Layer 6 of a small transformer language model trained on English Wikipedia (16 layers, counted from 0, width 96). Numbers have three digits each and are written without spaces.
A neuron's activation on a vector x is GELU(weights . x), where the dot is the dot product.
The model reads these tokens: "\n" "\n" "In" " November" " 202" "3," " details" " of" " T" "en's" " f" "ut" "ure" " pl" "ans" " were" " included" " in" " S" "M" " Enter" "tain" "ment" "'s" " third" "-" "qu" "arter" " 2023" " fin" "anc" "ial"

The vector x that enters this layer's MLP at each token. A number n stands for (n - 500) times 0.0086.
0 "\n": 581362563508631537495280495650334298580592539478334377365361533706386563606566623684559474598712511458424392536317349360441546589472411370441733422718632602302363345482748671709363494376813642476560457231758481436397490448430398568743590154516549387453557231498500472828541574486333617488
1 "\n": 570259553535610520401329397509304327778584395515399363359340582720510599478445470580630622558719519320403335674188416472419654679327627422409747477542582642360306441548680506711430508288715514616530535405799447426462491561387588493626541128518576438468639312586348480779555696400307537494
2 "In": 488268587423599419452243366693360368750587510587448308262515668562534623552469507560578612527763556421433412790221283546387633650326606458565725410558829631313291373578550525737440488404547724717555487400687326344382567491393515463503475362615532397444573333447299463572588761406328515499
3 " November": 462336556574585478364353318710394547806573431449478307219533548675472669443359441701582593526640687350462448604267330569468623730367719397622592602507742645355340397495561525723271495327620649494617631378621354569517556464391375499592544219609495327395704321561429449580508773304269571363
4 " 202": 597320541583620475489425412619407577884634526484568288239518467653483637419413434703555479514738640282636564573379453518519660559373570357525605458479786721426350462447580645578297427409687609484456572288783234490521506545378454327597494226730450258420604315496353564571547692356212541324
5 "3,": 546274531391721585400472296657348382854556509548619349302412521751490586510424418694632566550824565276458505530468322452474572668339590478515681363518616702354329516515691467574331363303652604499533614359644294516505472510342499467518658337650450375508708294553378552496572742295141526409
6 " details": 530321553439590416533418575641423200635509352399486594289436699817474523531522458556438685406730683515517470628208362604655570612426430518491708546491706647555220402461644503552321501321682760401680503434745422489448441469343558511639500190584599269508575348559286412535526719223329566374
7 " of": 457222478475597325530456549686335268832557414556478355325513494764530573645498529661488668530818554435426466591290260344485557793360576514353725389432623603419347450555659476594390500267672636366579547398758340468538470617440378432640599353563612383496564292473265453526605748313375491516
8 " T": 508273815710737380489350337558484344650684382446417256322364629666585601537351404601477596457687552299473385447457362524399593585326570405447691512389669624393503335566790487650463538301623715521446400486791425397555569592464477331682529314651614261483619383625304392615522698331269522540
9 "en's": 455288533555611553599340650696314146710628675505372414233495560659600498543459333585565573391761635457393390496353418430605651675337591328445615479435627595495446305375591650586350498176645553589515631478754345526516398505420450397586543231607477478560497451653326442581467828246361668484
10 " f": 515289624607670520563373273647216252568625311380376432197521522532530563530542443457613506485827542219501514416350445547461677836286591412507702382442496649436560426330598439604249532381612601536606604494874397446522545542281522352615737318591450494406611502687446430609570690317361412553
11 "ut": 418246586760528295442258494650418335646683511430369407297540484629544499588454587532573655610752642354385514473325373545482507764410529283472661444458742633454273338473526426378402465411548564558555531452784395577366477570256817324662734426587521357331659464542353387714482747393312620592
12 "ure": 405227527584587392440394381732509173690617779390342512271371603573540623545458476430635601628766593490620623522248364418399597717306567481405724511518636609528281484480601530456316406332506531453491544483718340479573529533276661445594708322566569324378636396603356398619475758395287646539
13 " pl": 401311568645685448518401344686230316623645249403448502268448527657450642478463516473670632396614557219549628481261449575602703575288505418537667503352571765434342490554674516448323546510541651478554511458755388517428634513357503332681751266696680361407512444422373437702500764190319516530
14 "ans": 462240543530625308501383421680421367692691618381357519402291510704471545506561403408538724510688528369652494465328342371635762680399400389472667410574657639470384493437600557466279393304572562434650526429744476560414376571275600493581632368584618251500523425708334455621513824361206682498
15 " were": 394284548526599432586444296593140192674536350632341431390404447673501509512503449670533638558811641413590437546402444409488772784392407513350684399607579712524311403575534575507272446250687566290486510461806633443349566593383447396572585341668441321529587493548391417619599825330460465470
16 " included": 501288631347599460626409348621377234681575544670346550341493528746471462496442500600547670434859613436623385593325441464443577902340437449360756508666658642493252436539538476571273398329634682294461549352872509382472494526368454395579602287663536374563585405434383402583524684256480424479
17 " in": 409239566540595336471344423754367344780553447541390377336457530680525548647443589640498593514797549398411445645232308393480585774355584500343669525560755725429227454496606534676361557314604724511502494322763467354479403596337358415631617379645677515445596411502331403545506721300397350505
18 " S": 524280730695651372472333255588485314580649377517362247275469510703582596470477531557536659480757462294491364543369352442364633691421493309463663528451582624330548341536634489719393531373548732456503447606810574405620431572353457515645459378759639303431608395673388453544495725354165441602
19 "M": 434309670548737465589181312694284380625627546487425286206429581672546531355550422611526626473776596384431396446366435625446557687306585474390605491435593701326436385586429523753382591470464726468458495549699562439563390498410516296713515389697580343498594392681366461566301753315268670505
20 " Enter": 457361738591633492396277532656347266576700526426417304207496468689473497504389355612561494653754533434555590434407443549344777853320452415464555555420688655342308452450437563576422616590633809400439547493747391283627469422430525287545708360732512345415633497612297390566494672410194644520
21 "tain": 399345555483633350398413396736475288730599506308395403243466592604572543596410387615618648572872496537566543468325407591468684941491463453522656570544675604458270461499466442476411489393536674291536563380627324412605434249338653326631656231542504327462744383622378452554469713432274633583
22 "ment": 298280638478655346513380517693367354687479549386402464212447609668576607598530544619568657544755469506698657408346421499559750854306465512408545497429636701483287491542476511554396448407506496286625494324678274471531568450415523446595616291664522326424634380604220547591324749365199623556
23 "'s": 489285550687548430674434501725256131715587522477423480285487453623608565622491398666513529535654511408511542474330508375443703834312446420408587613566700584406266341537569509595344451242598543467545511311763424434436464561418389370580744278630498455502656464579332405579499896244372606496
24 " third": 386382531711711433588278390682295378684640539447310589238556450804661521599425416565633616548657573341645538408387467445282563747321597454469666539567714555352280446428559561546203544354580684387467639437700384482493599409394412452642556290708509531416575500455295447670534732094373468406
25 "-": 521302594747727493661295378715221412770616547434462394264403642611521529573590392396728594669727443420584403406302357320405489688372466412373528483623697650249287390425594395704351575393506515440446587556805501478556511496298589558581692373611533468372567561498278593737496696284345307488
26 "qu": 397335351673616405555365354590248463740690601475558366279542662613529438478498506464627553599849465277304543338366364493497632856236564372452621236572562749513402332438395484635291593506521559342571498449751386580509497342352591499661575341682646462398653382501365451813499746276468543506
27 "arter": 366370554606608497461264441725430420759617653393521466344536496725552515498443471524769642607665529294618576358381470369479692806303550410409684309621592577419224334325471596507289670406556693325515558450621344409640499302251503528652663213554601473341638489524257468759436721372315546573
28 " 2023": 549316495660684460501263324683480505876562720472597527286431603759567531573383452605590549523774679388805466387430409405474594566388484431468624448547662700484345408370520524543222475500572534366406542391751401456562486464356399348614491267745541298488582297507390528661459760224354464331
29 " fin": 527329526582737451444234383701316441695544381408627468222664397622454435572481505487660607569853410337552498479358510490463836762387490411419629501495611618433386438347584497438244627562590722409567628359776324391509515435268602368517626342705426548552470473495326399668584700134411375543
30 "anc": 490243466655740373477323440664406464825586562404586462379452486694456304466519484419545599582800545442605584278471402469502623976337491472462576405547547642564292425423407562384359677278608574321666443414668350392529502406300644441682696417665568277404596472581391487853339661324244517515
31 "ial": 475241514665731329604319577737363221714539637400570483226626534681601451575512575457626633512659484499530551383352490385457664728274562432424594620585662521507316376523504389389349519365568494376642530441675315537563463458331542476524721225646527439418646426452305381746463820223333523552

Each question shows the input weights of one neuron of the MLP. A number n stands for (n - 500) times 0.0014.

n320: 383392453466370660456540500784529523381506601550642477561554643590565561454457658594489579416413289434414436503503369522354450352610586517396654595617469515299463407545430482603676500438601553613571366520349416293500559576483394508595422505529518515523413503379383532481558453494617358677
Its two highest activations, in order, are on tokens 2 "In", 17 " in"

n135: 357229270290555414492517656384483439357429417434395466587516513400405624654517402375508514459514577367459475547556511522477602416386391443677491545566522610471446494407724717340637476550553506572492524514434500482579611658503563539601529540633434592442454652551577468500386449655534403549
It fires most on token 13 " pl"

n153: 505598538489322545495456456480693573434654470457409565507458445548415342388454695633378582600505613495629550487443488519533545485457556403424403382526527588303605428464567460390562524591663526553542502532658532574477558428644452466414475477507385582500478453419381508417517552552525428336
It fires most on token 4 " 202"

n235: 542400297464494534378599569488463738347457506602463439430511452612434439476381518545491447484373515477456494703340611324398460333516608486663601535512518525426506378578592531488629422544428520503373503645641609526378444234712621592717407392509490601516623626557356442503549359567494588710
It fires most on token 1 "\n"

n151: 546540609657452482411464512689657457323494493495421354424466517417419544556485411561485565369488508534532577497531535619479511505540602515461453516327430508560609464463450350470574486520526395665529529561460456404524484407687560515337402500656416430431557400477493651283448497517440745525
It fires most on token 20 " Enter"

n324: 444616627494513527500452492578572519405461336542536539479503520479580558524481486650662391562381519464637537474519469618687550404441516531259451612395492450563465303615418403559429448455450445434490561441605369239434466386571569519630601592408624404488374522346592599431576560406720560615
Its two highest activations, in order, are on tokens 13 " pl", 22 "ment"

n309: 401398395434497534384436550411435365500644646454428477578577458604649545503346497486481522383375544535537410482514346535537417492391489422512378622541525489525533503644500615602546530582549584549577568528356469761398592407647576634728463563609194659427483480553619378379610455556551407478
On which three tokens does it fire most, strongest first? 3 " November", 9 "en's", 24 " third"

n97: 605335556472404633630457525600392520340431524389595418390389492483503398642412553486663506368436444442524483518489392519672565455506491431412445595319554468605518569672654485617319528497533451416684607600383468340554364548464634731469315586431543666531549573422433506348543390517625512517
It fires most on token 6 " details"

n378: 608467558660491448701509428461765426637454325472478463512403466485631580336357359598533334547559405445338588500684462471509382476625500622566537506605420528574455439497417673446520620582450337450687415648550451607531351524591582450512625380609259610522423352418485380460729451462432503427
It fires most on token 4 " 202"

n53: 465503584660349575519511594519430478378337487511392366511573472441641576388332335584497422500495441640551613439624617382565605584506492563648508550673424593522474525395400237445641533613497553538450523558428420512539597594599420441470430435299556466495503390577447713417472617450422642569
It fires most on token 20 " Enter"

n298: 555520467508453454346362647462518515599639423523531438359486469752435500445478482428646455418421673580648554407533480431449620385458470485439487446434443529541632576482391653523466571601401519488493488495547368562412654574443392552346476445538443541629438553376588526529569584675590480527
It fires most on token 28 " 2023"

n285: 520356535592355537360712443452439694612537489547576419432522599444508613511590459292531508432581561724506594536511671481523570475447540464368434367552536602292600672379500465472323521669468460397470385687506543485425371690434517623440412403511376613515581497523470468578414425538506434349
On which three tokens does it fire most, strongest first? 25 "-", 26 "qu", 4 " 202"

n71: 724550546533399503549224483497377506459526446759469454552537602405446469506714491494608494623338382555497432497521477409377367452478329529563570343544586494387587509350373599635541390541506607675610415509441533529500540491588491536533353517322545653405405747485295512554561586590408299485
On which token does it fire most, and how strongly? 25 "-", at about 1.9

n231: 551358555518517759602350503540552444535610519462541512399349554355320488568458454469585584616433634571297567524554716494564377401526475508544471482583494459642527474530539494489713558433444399525680537489569557423634532531550358464597471508497497555549442349429425331333707295368367503525
It fires most on token 9 "en's"

n302: 571664450358519483561587490720562413523690411463494531513432392613584447546503447486308508486556478460466596638571513372634492495582465400458611611684514517531268627298556452413612470580582382551492423470350414512580599508358331589544521689483480475406508405423385394443528425558514506352
It fires most on token 6 " details"

n185: 604577432524405511567390495517483626457439489341368446449632471519596429492276384579658538494446533740546470433703551416410451582503431457466567589511374566506601352299514491536497551451199359603407547569559425524391580519589573413547497576500595559465528505522495769476609545551415464372
It fires most on token 25 "-"

n80: 466616521335703524628392542625573694370552204410448631653442436619319431413620355564473427546599513448514767404595553355376633322538540367597606615618467315600493418409394583503286434355486580527662487534566418434506612547668490577510519311483330686567373398347609586257497531445469582438
It fires most on token 24 " third"

n62: 526465613287551438567497453544693586296516359482569571371439481372402450664758527638436300415577548433596475561445390438657506486575566533382426556486674491509453315521574434425545566523524312537386680584551418441429470489650429531651484601445388550620376577381364464525614615575571459447
It fires most on token 7 " of"

n344: 520417574516409508655468452492685554490437541503311416572462339485473515425569462572563537455456488420316427587374512402413590500443557534425434366512522570592489571640520376398410543512448641613560352726510460543604503466679488621440469469545481485554487457452605520453523408430674612607
It fires most on token 18 " S"

n140: 440330396428476473413560738419417657488520474371537671555523585338455659694628454539485512443482588488314585756744518482500419539369485381527515478538447395497362436273532534515594685456587455577546314320488627526511394642547479473473427534554423680476421495624497457332543473326371540497
Its two highest activations, in order, are on tokens 9 "en's", 17 " in"

n267: 466419612415538483528600432603633449459495498447707567568447385596444570493577500244422404510464498342583388541554438548545508403462451392627574534481514543430427451394555606400607611481503508579456452686474406461491442548459560649483461479552375582542505404444486338583678488561473594500
It fires most on token 14 "ans"

n327: 329525472455544635530627484481523398414408463420325285626616508426464506555610511538589410442429593556600505664589441522409489453546395519347486509632412743525265528537473611445578596533488482385388508511538500407586480500630549434539401476288447492685638503533527418461562551572599562232
It fires most on token 15 " were"

n232: 513486375385671507715574534358530808600507430513729467447399567424548319427405447627526544524758402410463613645593378428530454430463567630688510521494240553477414744413532378247378601500527597304463491539368481607470467487400390484465449549594548503509493582477531559345555542562326572304
On which token does it fire most, and how strongly? 5 "3,", at about 2.9

n340: 428612438547563477500621525448776560407401467348542497542657557409557459509362524466517295579673358388437492610546449446583464339509636472430715447537537581456581515635633548486596394319494619386428628514262711403500539252458554546564462484491432541539459468407413473440471609416388614528
On which three tokens does it fire most, strongest first? 5 "3,", 21 "tain", 8 " T"

n204: 433425490625391546670618483555593517565541514418433482517476469483435459358552541420648423505685374444386537447445485454592518483679457456431459406498540453531616660557436516452446554539437603559517455480436561592561604515372588564437672540497379561364531406485703472441696421406526383366
Its two highest activations, in order, are on tokens 10 " f", 26 "qu"

n284: 406534392527407551535294511514491569428574285560532503530582574516522426497550440486508654582484470395408505497660451718529460580760642532355355476413649535420488579286432649400440322415428409492545476547555689638621445470535546404388429466590578724550443579601418409468517483454526477443
It fires most on token 29 " fin"

n245: 610518454563503527582526429680543421522660566370549513383525403536702405463484484416468497567500469436552554458627461508538672366451447475626704523407458445268628572495599416526559340619459406443497522418254572551386316573531513607383488500372339524581470464500441524435484645541476511418
On which token does it fire most, and how strongly? 14 "ans", at about 0.96

n148: 440461556500539457413515541425490758456517512539487421478405446525547431403612485490447505408353493502534622424457614507503557624490570379575686495627332461439476632451389531465717392473526524379462571437478467573547430552471444547533505512656385454432357468425283646590632553565503457461
On which token does it fire most, and how strongly? 4 " 202", at about 0.91

n183: 512459307571515629443485491522510426413572290452625595611541436415454528731387332497661378539606582638792509493550361491519567377571469563609349474521524379295487497616442446509358373436326503570491520376600484563395375552548515185478579386522503636450478446500657741438550528694614509500
It fires most on token 28 " 2023"

n193: 443388536400500590586471500363506528490594576360323523518624518310459665390497435635592453370500525537395618617621571664581448415385633567199519642639356641494497571576456487585620579584421387609530485541658558172243470416484453591634413551414565720677442346663466448470506403476354545503
On which three tokens does it fire most, strongest first? 19 "M", 1 "\n", 2 "In"

n150: 567519581435481576439411488367394562470606394552478414460440502462555549646467559522541659414543500502433337470568596580502443474473426477404654492481488316510549441660408460454662578524482586488442591628481583523620383571491420505481371680527438338474328601595444527457407471484562563474
It fires most on token 19 "M"

n101: 467405534298609551578581556511509572307567407497417577669511482404453571539340557638517629366546721358558576711556438611429417550529625575429582607495462583469613506584560503483597458418624602284401555436516486671427382571486329308436450537531494511500395497475565443339627412538432438422
On which token does it fire most, and how strongly? 16 " included", at about 1.8

n280: 503445527534435481449631465476535492557367603449421374612505433330453572537529449557568541558420430680579477558632418459672454299437474652546436466444580329521385511317626430422526568330590480461538473603469572565507427379659490503382451455516475492524433344608538425609348700571468535604
It fires most on token 14 "ans"

n64: 453567430358685564543599595476401601470569585419519575490455510523539422609575765549537381497574415490541590412697571388599392440465398530468404673490513473431245346427533559516607395531565409459515544492513601452490524379444436626434547490358536455467383562442536463485479505444428755391
It fires most on token 0 "\n"

n1: 320568654459467534485541600554469538500579400330540432579619630445563354391508490450592513420635633498758403650462448411359545508487543382444479614502407487368516531447365510393696640552648362417451481523450449495500529485473438528520440466567426606456516446469478672543523479498516474350
On which three tokens does it fire most, strongest first? 27 "arter", 25 "-", 20 " Enter"

n299: 611525340293494600589513585545722396553479336422437289451612443447686750351503438604497447590525597814609715440414608450399543424503459656409532605500393464516551532540291346465426469431364390387527422430603416359515612459705646531481530690545554526491503404449435578352513536531360597392
It fires most on token 22 "ment"

n146: 369547384599290587571433506574578521529557584503585609547477630572376603631542278449503437311488527500566545526331524601294503424256375473358540575491657541556533667417494635692458414718443523473477305576431488460736522419509602434555483665435291618533512450531542447477500267435516642441
On which three tokens does it fire most, strongest first? 20 " Enter", 12 "ure", 28 " 2023"

n184: 579370384575631555463547424551490497533490548425510716555244494494487516623412458569535594490323553598327648437751522485552373469484434503469683449488544425355497721408373432695241445531539435369497319490342500128518513537627562547367503623465530577440571497621673422608558612540539516362
On which token does it fire most, and how strongly? 28 " 2023", at about 0.23

n123: 532610395434456555655731567503421583693419540424231526624445585506430421615576461532510560416623569540550450503436428619392281264683535432514536603325335560392287594337579407375572493535420378298475599551491594604524563683475296598590591491584418513529611394548422500394689702577451438317
On which three tokens does it fire most, strongest first? 7 " of", 6 " details", 5 "3,"

n113: 478396559527641559516522584445449489337497516551611421452503508422484438700481393383417440509551627614489444578751500610458443385397536415646492524382285381382574389554430443486548461522437518508389384395613539458642420438648573375470536682661479472592564475489538579333372576606438681457
It fires most on token 19 "M"